Layer 10 of a small transformer language model trained on English Wikipedia (13 layers, counted from 0, width 96).
A neuron's activation on a vector x is GELU(gate . x) times (in . x), where the dot is the dot product.

Input weights of the MLP neurons that the questions are about. A number n stands for (n - 128) times 0.0048.
n55 gate: 124, 154, 99, 136, 97, 81, 77, 114, 137, 165, 143, 138, 211, 93, 77, 63, 158, 105, 160, 135, 133, 139, 134, 150, 156, 152, 99, 162, 89, 100, 206, 100, 126, 49, 141, 196, 161, 150, 119, 215, 129, 77, 122, 147, 143, 109, 195, 157, 155, 84, 160, 173, 156, 138, 150, 108, 124, 142, 150, 70, 131, 142, 109, 146, 96, 132, 114, 144, 202, 174, 95, 165, 115, 90, 83, 95, 145, 93, 135, 110, 120, 151, 124, 109, 88, 101, 129, 90, 105, 123, 99, 123, 178, 111, 161, 146
n59 gate: 164, 133, 97, 106, 128, 145, 122, 174, 140, 101, 125, 95, 115, 139, 133, 119, 146, 82, 121, 137, 162, 223, 168, 100, 125, 194, 116, 165, 159, 174, 96, 143, 96, 34, 140, 152, 181, 78, 163, 122, 67, 113, 144, 188, 71, 195, 105, 85, 105, 133, 82, 150, 71, 152, 86, 226, 112, 82, 148, 127, 106, 82, 119, 127, 138, 177, 120, 130, 46, 142, 145, 128, 93, 107, 137, 120, 127, 57, 136, 94, 82, 117, 88, 157, 79, 81, 170, 119, 184, 144, 33, 82, 138, 130, 58, 115
n71 gate: 105, 154, 160, 98, 164, 176, 44, 183, 86, 127, 150, 157, 130, 115, 126, 125, 105, 62, 152, 101, 128, 161, 190, 123, 109, 110, 166, 115, 81, 171, 149, 95, 161, 93, 158, 120, 126, 154, 110, 128, 158, 130, 100, 173, 99, 148, 126, 86, 140, 149, 168, 193, 136, 113, 122, 119, 131, 100, 168, 160, 89, 52, 80, 124, 202, 102, 112, 124, 169, 108, 141, 206, 151, 102, 209, 124, 113, 162, 177, 124, 79, 113, 129, 186, 64, 101, 41, 106, 183, 83, 92, 172, 135, 92, 170, 133
n81 gate: 89, 113, 192, 139, 168, 155, 162, 101, 101, 124, 64, 107, 69, 179, 114, 122, 76, 171, 119, 147, 61, 123, 165, 103, 120, 218, 105, 154, 195, 97, 175, 126, 144, 121, 142, 159, 79, 59, 88, 126, 176, 123, 167, 103, 82, 161, 137, 90, 77, 179, 150, 124, 129, 128, 152, 119, 119, 133, 140, 89, 154, 144, 133, 92, 92, 128, 145, 118, 159, 164, 147, 132, 152, 120, 89, 140, 92, 98, 147, 77, 43, 77, 109, 96, 102, 75, 100, 98, 144, 109, 106, 107, 117, 91, 105, 147
n100 gate: 106, 94, 158, 99, 137, 129, 155, 213, 83, 69, 133, 99, 120, 142, 189, 35, 94, 124, 92, 101, 109, 122, 166, 249, 50, 98, 121, 102, 78, 94, 88, 115, 114, 116, 109, 118, 127, 121, 105, 225, 105, 109, 129, 90, 181, 149, 92, 156, 145, 108, 129, 128, 166, 95, 79, 128, 72, 114, 135, 233, 146, 158, 79, 163, 200, 45, 135, 87, 144, 84, 99, 112, 138, 111, 117, 116, 63, 99, 156, 81, 135, 144, 100, 141, 160, 161, 166, 94, 75, 92, 137, 139, 76, 172, 90, 169
n122 gate: 162, 138, 29, 76, 134, 150, 117, 133, 124, 99, 153, 81, 49, 189, 155, 92, 94, 146, 134, 148, 136, 140, 107, 108, 155, 112, 173, 121, 128, 76, 124, 136, 56, 86, 130, 66, 137, 175, 109, 175, 141, 113, 86, 140, 116, 172, 126, 183, 141, 130, 148, 166, 125, 163, 150, 81, 146, 137, 107, 93, 179, 122, 148, 183, 172, 132, 64, 154, 155, 145, 171, 177, 159, 146, 126, 143, 148, 125, 95, 97, 138, 152, 124, 133, 181, 96, 39, 125, 116, 161, 77, 115, 165, 153, 138, 192
n129 gate: 167, 169, 140, 135, 154, 175, 124, 82, 103, 78, 103, 140, 83, 145, 76, 116, 154, 76, 178, 197, 128, 132, 77, 71, 47, 145, 178, 124, 184, 57, 85, 174, 146, 89, 94, 108, 156, 200, 140, 130, 169, 177, 124, 100, 99, 112, 82, 76, 94, 133, 116, 140, 112, 116, 102, 186, 152, 162, 130, 147, 128, 112, 151, 163, 111, 124, 86, 99, 140, 121, 119, 82, 150, 157, 88, 94, 158, 173, 171, 151, 169, 59, 104, 159, 121, 157, 126, 174, 87, 107, 107, 77, 111, 189, 85, 111
n135 gate: 153, 111, 186, 131, 121, 147, 134, 91, 97, 102, 150, 122, 120, 95, 161, 181, 80, 129, 67, 184, 145, 106, 144, 148, 85, 110, 192, 131, 84, 127, 86, 156, 154, 100, 35, 132, 185, 203, 177, 170, 156, 149, 141, 113, 126, 186, 202, 183, 84, 158, 157, 114, 103, 161, 124, 129, 184, 145, 99, 136, 139, 118, 137, 143, 140, 109, 104, 71, 135, 135, 131, 173, 131, 130, 105, 110, 125, 198, 103, 115, 83, 108, 153, 112, 130, 67, 124, 153, 52, 124, 173, 53, 177, 86, 157, 115
n173 gate: 72, 132, 122, 123, 159, 109, 191, 88, 159, 130, 91, 186, 91, 131, 195, 159, 76, 115, 68, 87, 80, 99, 199, 166, 196, 93, 131, 138, 158, 154, 128, 114, 72, 44, 133, 91, 64, 138, 139, 100, 72, 125, 128, 93, 87, 187, 126, 98, 194, 110, 95, 126, 123, 172, 108, 164, 165, 144, 118, 149, 78, 144, 144, 93, 141, 192, 113, 123, 120, 118, 168, 166, 122, 114, 161, 104, 142, 91, 89, 119, 156, 108, 145, 103, 144, 112, 189, 146, 116, 150, 148, 109, 117, 58, 130, 196
n183 gate: 127, 119, 134, 109, 115, 141, 152, 131, 90, 172, 114, 167, 183, 144, 117, 164, 155, 84, 145, 123, 128, 150, 150, 136, 79, 69, 105, 121, 151, 146, 122, 180, 90, 126, 110, 132, 187, 125, 147, 212, 121, 145, 186, 89, 161, 132, 103, 197, 113, 157, 129, 67, 115, 105, 147, 122, 96, 90, 128, 182, 61, 124, 105, 141, 134, 195, 174, 103, 133, 222, 145, 113, 170, 88, 122, 248, 85, 151, 113, 94, 125, 106, 119, 94, 100, 102, 162, 129, 168, 141, 141, 144, 86, 124, 197, 164
n55 in: 88, 155, 110, 102, 78, 118, 112, 151, 116, 101, 113, 136, 162, 123, 120, 170, 140, 190, 182, 154, 219, 141, 138, 147, 167, 102, 160, 167, 120, 137, 94, 112, 178, 159, 82, 201, 130, 200, 128, 153, 175, 122, 70, 133, 158, 152, 87, 105, 112, 155, 191, 196, 131, 88, 143, 171, 156, 109, 39, 70, 119, 128, 112, 119, 102, 111, 89, 138, 151, 147, 109, 166, 62, 153, 113, 140, 140, 165, 110, 134, 171, 194, 171, 39, 89, 114, 100, 159, 114, 130, 83, 198, 116, 110, 140, 162
n59 in: 72, 146, 103, 214, 107, 163, 157, 141, 123, 120, 141, 143, 137, 102, 134, 168, 30, 124, 59, 98, 88, 145, 127, 140, 177, 175, 85, 142, 168, 81, 145, 129, 166, 139, 95, 128, 170, 127, 148, 154, 139, 23, 102, 142, 110, 149, 189, 77, 139, 157, 155, 73, 141, 126, 158, 173, 205, 131, 75, 102, 159, 101, 110, 78, 120, 156, 143, 145, 58, 158, 131, 73, 243, 165, 99, 137, 145, 92, 152, 200, 152, 89, 38, 152, 136, 135, 152, 98, 117, 47, 145, 172, 91, 130, 90, 111
n71 in: 117, 100, 128, 100, 55, 147, 130, 82, 150, 135, 130, 139, 85, 151, 161, 155, 178, 88, 127, 106, 77, 126, 210, 182, 116, 70, 85, 165, 89, 62, 84, 103, 53, 149, 143, 162, 123, 132, 81, 119, 142, 70, 155, 97, 142, 193, 99, 92, 151, 164, 119, 144, 115, 136, 167, 113, 86, 98, 129, 133, 93, 152, 115, 134, 100, 125, 181, 69, 99, 88, 112, 80, 101, 201, 174, 91, 33, 145, 47, 107, 163, 82, 134, 100, 141, 77, 69, 71, 91, 116, 73, 128, 95, 76, 103, 192
n81 in: 103, 157, 108, 142, 124, 163, 84, 107, 187, 148, 174, 151, 92, 83, 78, 153, 139, 131, 124, 138, 158, 113, 133, 143, 102, 156, 111, 123, 129, 88, 95, 63, 148, 102, 139, 195, 52, 174, 122, 226, 237, 182, 129, 147, 109, 79, 96, 146, 165, 58, 163, 95, 141, 141, 123, 108, 137, 123, 168, 146, 131, 186, 167, 142, 131, 133, 85, 123, 75, 116, 113, 148, 74, 135, 129, 181, 96, 114, 69, 138, 142, 108, 110, 130, 116, 85, 145, 135, 134, 143, 148, 141, 166, 118, 153, 112
n100 in: 157, 100, 185, 98, 69, 135, 110, 123, 66, 153, 134, 152, 110, 148, 97, 77, 151, 68, 104, 144, 40, 62, 109, 151, 154, 75, 171, 194, 94, 125, 110, 59, 188, 181, 129, 56, 147, 198, 139, 154, 149, 72, 82, 78, 114, 138, 151, 168, 190, 63, 113, 113, 119, 137, 148, 165, 128, 98, 174, 143, 179, 160, 83, 142, 142, 58, 136, 160, 78, 105, 92, 155, 72, 147, 128, 188, 63, 100, 196, 144, 154, 177, 144, 64, 165, 173, 148, 56, 96, 42, 154, 220, 105, 73, 123, 206
n122 in: 112, 144, 133, 186, 111, 141, 164, 176, 121, 119, 183, 153, 161, 165, 99, 113, 87, 125, 152, 108, 181, 110, 169, 78, 119, 78, 103, 124, 167, 132, 173, 161, 150, 120, 144, 97, 164, 118, 166, 97, 69, 168, 145, 94, 125, 44, 153, 100, 128, 97, 176, 115, 58, 203, 180, 116, 100, 154, 71, 113, 148, 148, 69, 170, 94, 145, 149, 139, 156, 140, 108, 40, 135, 193, 135, 176, 114, 45, 161, 145, 135, 138, 73, 121, 200, 112, 155, 124, 165, 165, 179, 148, 179, 95, 148, 126
n129 in: 121, 173, 178, 153, 111, 90, 135, 118, 149, 71, 181, 160, 121, 106, 142, 165, 152, 110, 135, 150, 86, 100, 115, 138, 115, 200, 82, 124, 131, 158, 117, 101, 224, 149, 111, 74, 116, 122, 123, 145, 135, 70, 108, 218, 129, 184, 130, 99, 126, 169, 111, 91, 163, 126, 120, 159, 170, 200, 155, 110, 136, 180, 145, 142, 158, 146, 115, 174, 60, 180, 160, 110, 135, 100, 110, 152, 93, 151, 100, 128, 82, 180, 175, 136, 94, 153, 143, 160, 113, 131, 78, 90, 90, 41, 77, 150
n135 in: 125, 171, 101, 140, 108, 142, 141, 119, 169, 189, 163, 103, 100, 95, 126, 129, 84, 117, 149, 162, 140, 215, 145, 132, 142, 102, 166, 148, 87, 144, 147, 116, 53, 139, 94, 125, 136, 93, 119, 198, 119, 138, 127, 111, 91, 102, 166, 148, 134, 47, 122, 141, 77, 124, 165, 63, 84, 112, 52, 48, 62, 53, 100, 107, 99, 130, 105, 83, 94, 160, 188, 135, 156, 134, 171, 117, 164, 59, 152, 105, 121, 85, 214, 158, 104, 111, 99, 89, 126, 207, 154, 156, 175, 127, 91, 142
n173 in: 168, 164, 136, 166, 191, 135, 172, 137, 123, 188, 88, 79, 152, 145, 73, 91, 146, 118, 119, 128, 206, 108, 110, 132, 129, 106, 101, 56, 84, 178, 133, 51, 139, 119, 87, 150, 123, 111, 169, 154, 87, 121, 123, 82, 89, 70, 203, 150, 133, 93, 95, 71, 125, 120, 133, 138, 164, 131, 119, 206, 110, 147, 193, 55, 152, 53, 120, 96, 145, 135, 136, 118, 201, 172, 106, 178, 134, 156, 114, 169, 125, 66, 84, 73, 91, 103, 155, 176, 179, 155, 128, 65, 136, 129, 192, 127
n183 in: 129, 60, 126, 146, 169, 185, 163, 114, 105, 128, 77, 122, 140, 228, 99, 203, 209, 81, 151, 139, 150, 113, 101, 198, 70, 118, 136, 169, 69, 146, 19, 204, 102, 146, 124, 128, 150, 114, 170, 85, 87, 137, 115, 127, 143, 115, 102, 146, 72, 116, 122, 142, 113, 166, 142, 78, 152, 79, 174, 160, 108, 175, 67, 137, 203, 134, 189, 153, 100, 148, 141, 96, 130, 66, 87, 118, 52, 190, 175, 174, 62, 110, 60, 135, 85, 101, 128, 119, 182, 122, 151, 96, 60, 97, 208, 98

Each question shows a token from some text and the vector x that enters the MLP there. A number n stands for (n - 128) times 0.034.

"\n": 142, 98, 139, 162, 118, 105, 105, 86, 88, 135, 139, 101, 93, 134, 186, 133, 138, 151, 148, 121, 138, 98, 126, 157, 79, 139, 109, 137, 47, 186, 89, 115, 139, 117, 156, 171, 130, 147, 152, 129, 99, 171, 123, 118, 144, 124, 196, 114, 166, 148, 124, 154, 139, 128, 145, 132, 154, 102, 156, 100, 171, 117, 122, 102, 79, 160, 136, 97, 113, 111, 120, 123, 134, 136, 115, 147, 132, 140, 136, 129, 143, 99, 173, 141, 140, 171, 140, 119, 109, 108, 162, 130, 118, 139, 113, 89
Which of these neurons fires most? n100

"o": 88, 156, 165, 119, 89, 123, 97, 130, 81, 196, 115, 112, 114, 101, 131, 134, 75, 124, 135, 130, 103, 134, 115, 173, 115, 123, 115, 112, 117, 183, 120, 102, 115, 133, 105, 139, 106, 122, 155, 114, 160, 143, 108, 167, 117, 130, 110, 143, 114, 121, 106, 152, 108, 112, 136, 145, 155, 137, 121, 76, 178, 93, 88, 145, 120, 118, 65, 104, 149, 119, 130, 152, 118, 122, 95, 138, 114, 164, 114, 131, 170, 111, 167, 128, 124, 135, 126, 130, 146, 101, 122, 47, 152, 123, 132, 106
Which of these neurons fires most? n135

"|": 122, 110, 129, 170, 106, 164, 87, 119, 117, 123, 124, 91, 145, 182, 156, 142, 117, 99, 147, 143, 107, 136, 74, 162, 121, 97, 113, 196, 121, 174, 94, 114, 128, 131, 154, 160, 110, 135, 113, 118, 128, 109, 159, 134, 130, 156, 105, 88, 182, 134, 129, 123, 133, 93, 127, 93, 145, 130, 126, 108, 175, 80, 119, 136, 129, 128, 160, 120, 90, 133, 101, 118, 207, 149, 152, 90, 129, 129, 157, 147, 126, 138, 131, 121, 110, 144, 107, 132, 124, 164, 123, 149, 150, 171, 104, 103
Which three neurons fire most, strongest first? n71, n59, n81

" the": 104, 135, 144, 123, 90, 130, 112, 97, 103, 151, 121, 154, 93, 113, 145, 150, 97, 132, 163, 131, 148, 111, 109, 164, 58, 87, 139, 158, 119, 193, 114, 95, 122, 181, 145, 112, 112, 129, 126, 106, 122, 117, 127, 118, 116, 152, 149, 116, 133, 135, 144, 127, 130, 110, 51, 116, 127, 112, 108, 116, 208, 131, 120, 137, 101, 143, 162, 112, 136, 140, 146, 118, 123, 131, 97, 104, 132, 168, 153, 123, 110, 154, 151, 160, 124, 165, 147, 147, 119, 70, 87, 127, 128, 167, 133, 141
The most active neuron and its activation: n100, at about 2.6

"e": 117, 183, 166, 69, 113, 100, 126, 113, 134, 153, 122, 103, 133, 142, 85, 146, 154, 120, 169, 98, 80, 154, 161, 157, 136, 143, 131, 139, 112, 142, 183, 46, 110, 163, 106, 132, 94, 98, 110, 104, 111, 119, 123, 128, 125, 149, 122, 109, 140, 112, 107, 147, 113, 154, 124, 81, 188, 116, 138, 60, 112, 94, 115, 130, 116, 129, 175, 98, 144, 143, 157, 138, 134, 93, 118, 106, 143, 169, 108, 142, 152, 128, 124, 79, 114, 161, 124, 151, 134, 130, 138, 134, 171, 172, 128, 116
Which of these neurons fires most? n55

" |": 93, 150, 144, 169, 112, 156, 88, 134, 97, 119, 93, 105, 83, 128, 138, 174, 152, 91, 138, 118, 100, 129, 115, 136, 122, 125, 120, 160, 116, 170, 92, 131, 138, 100, 105, 127, 151, 159, 111, 102, 94, 132, 138, 181, 98, 122, 149, 122, 134, 93, 80, 76, 143, 85, 131, 79, 187, 144, 99, 149, 141, 113, 132, 122, 129, 111, 140, 133, 75, 129, 103, 87, 178, 154, 158, 81, 125, 122, 94, 157, 116, 99, 123, 137, 133, 159, 103, 117, 120, 140, 111, 165, 140, 142, 135, 123
Which three neurons fire most, strongest first? n129, n71, n59

"95": 126, 155, 127, 141, 153, 158, 175, 150, 101, 118, 124, 117, 163, 147, 120, 192, 139, 109, 112, 106, 160, 130, 126, 132, 106, 104, 101, 180, 114, 124, 109, 138, 82, 112, 134, 122, 120, 111, 145, 107, 108, 108, 149, 166, 60, 104, 117, 151, 127, 116, 45, 120, 119, 148, 124, 157, 160, 169, 123, 154, 152, 106, 102, 117, 126, 96, 94, 113, 119, 97, 155, 70, 159, 166, 128, 97, 159, 128, 107, 166, 87, 144, 128, 131, 150, 143, 91, 162, 168, 107, 117, 145, 144, 133, 126, 131
The two highest activations, in order: n59, n173

" t": 124, 123, 137, 118, 114, 169, 102, 74, 75, 196, 160, 144, 140, 100, 98, 153, 125, 152, 147, 139, 94, 63, 99, 165, 112, 154, 131, 170, 151, 137, 130, 102, 98, 126, 156, 124, 121, 73, 117, 159, 150, 95, 117, 161, 120, 160, 118, 107, 180, 64, 117, 135, 137, 101, 164, 103, 97, 147, 124, 157, 143, 120, 150, 129, 90, 128, 104, 141, 136, 134, 100, 138, 141, 126, 106, 98, 127, 129, 169, 138, 112, 140, 85, 157, 114, 130, 163, 180, 143, 115, 130, 114, 97, 115, 119, 104
The most active neuron and its activation: n81, at about 2.3

" o": 166, 120, 156, 109, 113, 92, 137, 100, 99, 182, 129, 130, 132, 158, 124, 164, 115, 126, 154, 138, 177, 122, 78, 127, 102, 118, 116, 149, 109, 172, 160, 118, 142, 178, 138, 130, 127, 139, 148, 126, 127, 168, 138, 189, 137, 132, 164, 128, 149, 87, 108, 87, 115, 108, 126, 127, 152, 88, 150, 145, 148, 97, 89, 128, 113, 159, 127, 165, 110, 140, 141, 155, 87, 111, 43, 115, 93, 149, 137, 137, 155, 158, 110, 110, 133, 137, 161, 170, 102, 99, 140, 92, 163, 183, 162, 109
Which of these neurons fires most? n183

"s": 145, 152, 138, 110, 136, 114, 74, 129, 99, 163, 126, 104, 51, 100, 117, 157, 143, 146, 156, 115, 132, 143, 97, 151, 100, 138, 125, 154, 100, 171, 129, 85, 132, 131, 107, 111, 117, 84, 120, 133, 156, 118, 103, 112, 128, 123, 128, 116, 132, 104, 126, 107, 142, 139, 138, 70, 158, 156, 105, 143, 158, 82, 127, 101, 92, 168, 191, 67, 127, 91, 155, 121, 101, 73, 86, 125, 117, 149, 130, 137, 156, 158, 106, 116, 118, 153, 119, 143, 149, 173, 142, 137, 128, 107, 133, 140
The two highest activations, in order: n122, n59

" are": 141, 121, 174, 131, 130, 135, 59, 122, 117, 176, 136, 102, 71, 126, 153, 170, 153, 144, 167, 120, 120, 110, 132, 173, 54, 112, 152, 131, 109, 168, 135, 90, 133, 159, 145, 136, 103, 98, 117, 130, 103, 100, 102, 124, 139, 113, 91, 111, 137, 78, 122, 110, 100, 117, 150, 93, 157, 112, 143, 146, 147, 124, 145, 128, 111, 128, 148, 96, 94, 126, 159, 96, 126, 87, 79, 151, 88, 103, 156, 167, 112, 148, 116, 93, 116, 152, 138, 138, 109, 120, 137, 142, 113, 95, 118, 140
Which of these neurons fires most? n100

"0": 111, 183, 170, 94, 137, 128, 122, 105, 91, 136, 103, 86, 121, 173, 125, 148, 119, 150, 122, 126, 109, 121, 115, 141, 140, 76, 140, 118, 142, 150, 124, 109, 152, 113, 77, 112, 154, 142, 111, 153, 78, 161, 112, 118, 83, 110, 157, 129, 153, 99, 92, 133, 118, 135, 181, 135, 113, 152, 104, 105, 153, 119, 106, 166, 110, 111, 139, 110, 104, 164, 133, 135, 132, 181, 112, 79, 94, 160, 117, 185, 100, 99, 83, 153, 145, 134, 110, 133, 121, 109, 104, 185, 177, 156, 123, 156
The two highest activations, in order: n122, n135

"1": 121, 173, 146, 111, 157, 84, 143, 104, 100, 139, 114, 99, 104, 150, 144, 153, 116, 145, 122, 107, 128, 140, 112, 162, 152, 87, 130, 106, 121, 168, 101, 97, 123, 143, 81, 113, 118, 157, 117, 168, 44, 174, 133, 117, 89, 129, 180, 129, 150, 84, 76, 126, 136, 144, 144, 133, 167, 130, 105, 132, 144, 122, 109, 144, 123, 143, 135, 114, 99, 155, 141, 127, 133, 150, 140, 76, 94, 141, 102, 155, 123, 90, 74, 141, 148, 131, 132, 130, 129, 89, 91, 156, 162, 186, 128, 133
The two highest activations, in order: n173, n135

"iv": 117, 114, 174, 135, 131, 143, 68, 124, 132, 139, 169, 99, 81, 153, 121, 139, 148, 138, 106, 138, 113, 158, 108, 198, 94, 132, 127, 199, 106, 143, 183, 119, 108, 146, 98, 133, 114, 82, 98, 116, 164, 88, 101, 157, 117, 145, 122, 144, 143, 131, 112, 136, 129, 151, 121, 133, 145, 163, 97, 142, 146, 86, 100, 126, 69, 103, 163, 118, 155, 140, 136, 111, 137, 112, 120, 138, 155, 169, 145, 123, 148, 135, 121, 132, 168, 120, 128, 146, 160, 91, 112, 160, 159, 154, 136, 144
The two highest activations, in order: n71, n100

" J": 119, 98, 150, 120, 128, 214, 121, 118, 108, 153, 152, 171, 146, 85, 173, 164, 109, 99, 128, 120, 120, 136, 129, 135, 115, 136, 132, 181, 61, 101, 100, 79, 91, 161, 150, 141, 88, 71, 123, 125, 176, 104, 105, 148, 95, 107, 147, 103, 156, 147, 147, 163, 102, 113, 144, 131, 128, 132, 96, 105, 108, 104, 172, 148, 123, 127, 122, 137, 150, 123, 92, 142, 136, 125, 96, 68, 103, 154, 99, 146, 140, 120, 115, 140, 125, 122, 90, 143, 145, 161, 75, 127, 132, 147, 116, 127
The most active neuron and its activation: n71, at about 13

"es": 105, 140, 164, 113, 131, 154, 68, 100, 111, 137, 118, 89, 78, 147, 88, 160, 130, 152, 135, 107, 131, 162, 106, 186, 130, 140, 138, 141, 143, 153, 155, 64, 134, 134, 106, 125, 128, 143, 108, 153, 144, 92, 81, 96, 102, 131, 145, 101, 143, 66, 115, 138, 121, 144, 143, 84, 175, 176, 125, 139, 137, 127, 108, 130, 112, 136, 187, 112, 140, 129, 174, 90, 127, 118, 86, 138, 124, 142, 118, 139, 202, 116, 141, 103, 132, 153, 81, 162, 134, 138, 125, 99, 153, 136, 113, 119
Which three neurons fire most, strongest first? n81, n55, n129

"f": 88, 119, 123, 110, 140, 152, 111, 81, 70, 163, 173, 141, 123, 134, 137, 150, 135, 155, 173, 145, 124, 95, 115, 168, 91, 153, 117, 141, 121, 161, 151, 121, 113, 98, 132, 108, 80, 117, 97, 93, 149, 116, 108, 128, 90, 117, 107, 156, 157, 71, 108, 164, 157, 99, 183, 104, 194, 113, 95, 119, 153, 112, 89, 156, 98, 115, 113, 132, 134, 148, 118, 106, 126, 121, 133, 137, 129, 148, 159, 114, 110, 92, 148, 157, 148, 120, 146, 146, 123, 111, 155, 110, 115, 119, 76, 100
Which of these neurons fires most? n81

"chool": 121, 124, 135, 97, 138, 114, 109, 141, 93, 156, 151, 113, 93, 118, 155, 170, 134, 164, 180, 145, 140, 133, 101, 138, 98, 75, 130, 171, 158, 163, 148, 95, 120, 145, 134, 126, 112, 129, 148, 113, 123, 115, 129, 123, 67, 127, 117, 139, 149, 145, 150, 170, 130, 138, 127, 87, 153, 139, 109, 127, 154, 80, 143, 127, 69, 104, 131, 128, 160, 122, 149, 118, 147, 78, 86, 116, 141, 83, 191, 174, 107, 148, 129, 129, 125, 112, 125, 141, 83, 177, 109, 140, 148, 183, 102, 125
The two highest activations, in order: n122, n55

"6": 160, 190, 144, 128, 113, 128, 132, 159, 76, 97, 114, 94, 135, 109, 159, 180, 110, 107, 159, 104, 132, 155, 101, 166, 125, 104, 113, 132, 107, 146, 92, 115, 106, 138, 94, 104, 122, 179, 103, 143, 115, 167, 121, 133, 97, 127, 178, 144, 116, 107, 64, 97, 114, 129, 150, 149, 171, 161, 88, 133, 132, 114, 107, 120, 115, 117, 110, 154, 107, 127, 128, 98, 135, 169, 92, 89, 134, 146, 108, 157, 118, 113, 155, 162, 184, 161, 117, 150, 164, 95, 118, 134, 167, 141, 119, 150
Which three neurons fire most, strongest first? n135, n129, n122

" was": 123, 99, 174, 112, 96, 125, 96, 100, 143, 160, 135, 114, 101, 142, 160, 152, 134, 149, 166, 129, 117, 111, 105, 189, 68, 106, 108, 154, 137, 185, 139, 86, 133, 143, 138, 105, 101, 140, 120, 124, 91, 99, 144, 101, 149, 130, 102, 148, 150, 116, 109, 126, 96, 109, 129, 91, 160, 103, 126, 170, 153, 167, 133, 118, 100, 152, 135, 90, 94, 146, 162, 87, 107, 106, 61, 124, 113, 98, 164, 158, 106, 118, 139, 125, 98, 147, 166, 123, 106, 116, 103, 99, 137, 129, 125, 162
The most active neuron and its activation: n100, at about 7.8

"4": 133, 188, 152, 123, 122, 143, 95, 180, 61, 109, 106, 101, 131, 154, 145, 165, 97, 122, 163, 99, 125, 144, 110, 157, 114, 125, 121, 154, 123, 128, 106, 103, 108, 108, 122, 103, 118, 184, 87, 164, 121, 136, 82, 142, 93, 127, 160, 119, 129, 72, 75, 138, 151, 132, 135, 119, 127, 136, 103, 143, 124, 129, 140, 120, 99, 129, 147, 152, 116, 148, 155, 93, 131, 147, 115, 83, 126, 132, 116, 156, 99, 121, 143, 171, 194, 170, 140, 121, 156, 106, 127, 125, 188, 158, 98, 157
The two highest activations, in order: n100, n122

"i": 110, 125, 146, 129, 126, 127, 77, 122, 86, 191, 142, 141, 91, 90, 136, 135, 129, 158, 141, 137, 127, 94, 98, 173, 54, 146, 106, 111, 88, 156, 140, 104, 116, 150, 125, 139, 138, 136, 154, 110, 154, 169, 116, 128, 117, 150, 88, 150, 142, 147, 103, 141, 141, 136, 147, 109, 178, 137, 97, 79, 147, 134, 100, 130, 78, 103, 138, 125, 182, 91, 147, 125, 130, 109, 133, 128, 101, 163, 110, 98, 118, 134, 119, 175, 149, 168, 96, 125, 112, 107, 105, 83, 107, 130, 108, 151
Which of these neurons fires most? n71

"ed": 102, 145, 118, 104, 127, 189, 51, 124, 96, 144, 132, 147, 103, 145, 144, 133, 105, 109, 123, 106, 140, 155, 125, 154, 101, 137, 122, 156, 143, 167, 148, 98, 91, 123, 118, 88, 114, 93, 77, 127, 123, 96, 75, 145, 110, 153, 131, 112, 155, 65, 129, 122, 160, 105, 170, 100, 150, 151, 117, 129, 111, 118, 97, 109, 93, 105, 124, 114, 135, 98, 111, 139, 128, 62, 98, 152, 134, 174, 149, 130, 144, 129, 138, 144, 149, 147, 129, 172, 122, 111, 117, 141, 161, 153, 112, 141
The most active neuron and its activation: n100, at about 1.4

" ": 146, 92, 107, 127, 213, 114, 95, 81, 84, 174, 140, 122, 115, 83, 144, 143, 163, 128, 162, 145, 134, 99, 76, 176, 73, 132, 107, 169, 120, 145, 120, 99, 158, 134, 142, 163, 144, 108, 145, 153, 126, 103, 122, 145, 99, 140, 112, 115, 159, 118, 63, 158, 111, 126, 157, 125, 170, 105, 117, 121, 153, 95, 123, 133, 76, 140, 143, 145, 133, 150, 118, 119, 140, 89, 135, 98, 88, 154, 132, 126, 113, 141, 123, 128, 146, 125, 128, 148, 149, 85, 133, 127, 122, 127, 80, 137
The two highest activations, in order: n129, n122

" for": 93, 103, 145, 130, 85, 82, 74, 98, 154, 137, 136, 116, 125, 112, 132, 165, 69, 112, 136, 163, 119, 149, 80, 150, 101, 143, 119, 170, 145, 187, 130, 101, 98, 138, 112, 160, 117, 134, 118, 95, 138, 131, 99, 144, 62, 131, 128, 106, 107, 98, 136, 114, 108, 112, 133, 90, 125, 146, 138, 142, 126, 108, 131, 139, 150, 134, 126, 134, 128, 108, 136, 111, 129, 73, 40, 120, 121, 120, 167, 131, 155, 140, 124, 167, 123, 125, 156, 135, 153, 96, 142, 102, 115, 143, 121, 151
The most active neuron and its activation: n59, at about 0.98

"h": 100, 123, 143, 101, 84, 162, 73, 98, 65, 165, 148, 141, 171, 142, 143, 151, 125, 156, 152, 96, 151, 113, 116, 159, 111, 148, 112, 157, 100, 135, 138, 150, 113, 147, 137, 127, 103, 69, 133, 104, 167, 133, 114, 156, 97, 110, 158, 126, 117, 120, 115, 160, 135, 102, 169, 136, 140, 157, 118, 96, 160, 96, 105, 139, 105, 118, 114, 165, 140, 169, 129, 96, 89, 82, 139, 127, 136, 145, 84, 150, 156, 111, 150, 175, 150, 115, 140, 155, 127, 121, 123, 103, 127, 176, 116, 120
Which of these neurons fires most? n55

" m": 159, 102, 137, 139, 107, 106, 137, 55, 96, 178, 168, 121, 141, 143, 168, 137, 159, 168, 139, 114, 154, 106, 92, 168, 105, 122, 150, 169, 187, 150, 145, 102, 123, 162, 159, 128, 150, 80, 122, 121, 136, 106, 133, 191, 107, 151, 129, 125, 150, 97, 135, 142, 120, 154, 118, 131, 170, 159, 166, 127, 128, 86, 114, 187, 116, 117, 107, 103, 123, 161, 136, 113, 147, 128, 93, 111, 106, 125, 156, 160, 162, 126, 110, 186, 112, 151, 119, 167, 151, 95, 110, 112, 119, 134, 146, 110
The most active neuron and its activation: n129, at about 1.6

"im": 94, 185, 146, 129, 123, 186, 99, 102, 78, 145, 173, 86, 119, 161, 161, 143, 108, 140, 133, 92, 106, 147, 106, 157, 138, 139, 152, 128, 109, 159, 149, 124, 147, 146, 88, 84, 125, 94, 128, 100, 168, 161, 114, 160, 106, 118, 144, 101, 119, 133, 128, 198, 161, 120, 140, 174, 79, 150, 96, 126, 127, 128, 150, 169, 136, 123, 131, 153, 137, 130, 117, 109, 108, 122, 126, 140, 147, 171, 105, 140, 160, 120, 122, 149, 84, 128, 79, 132, 87, 85, 110, 128, 157, 166, 136, 122
Which of these neurons fires most? n129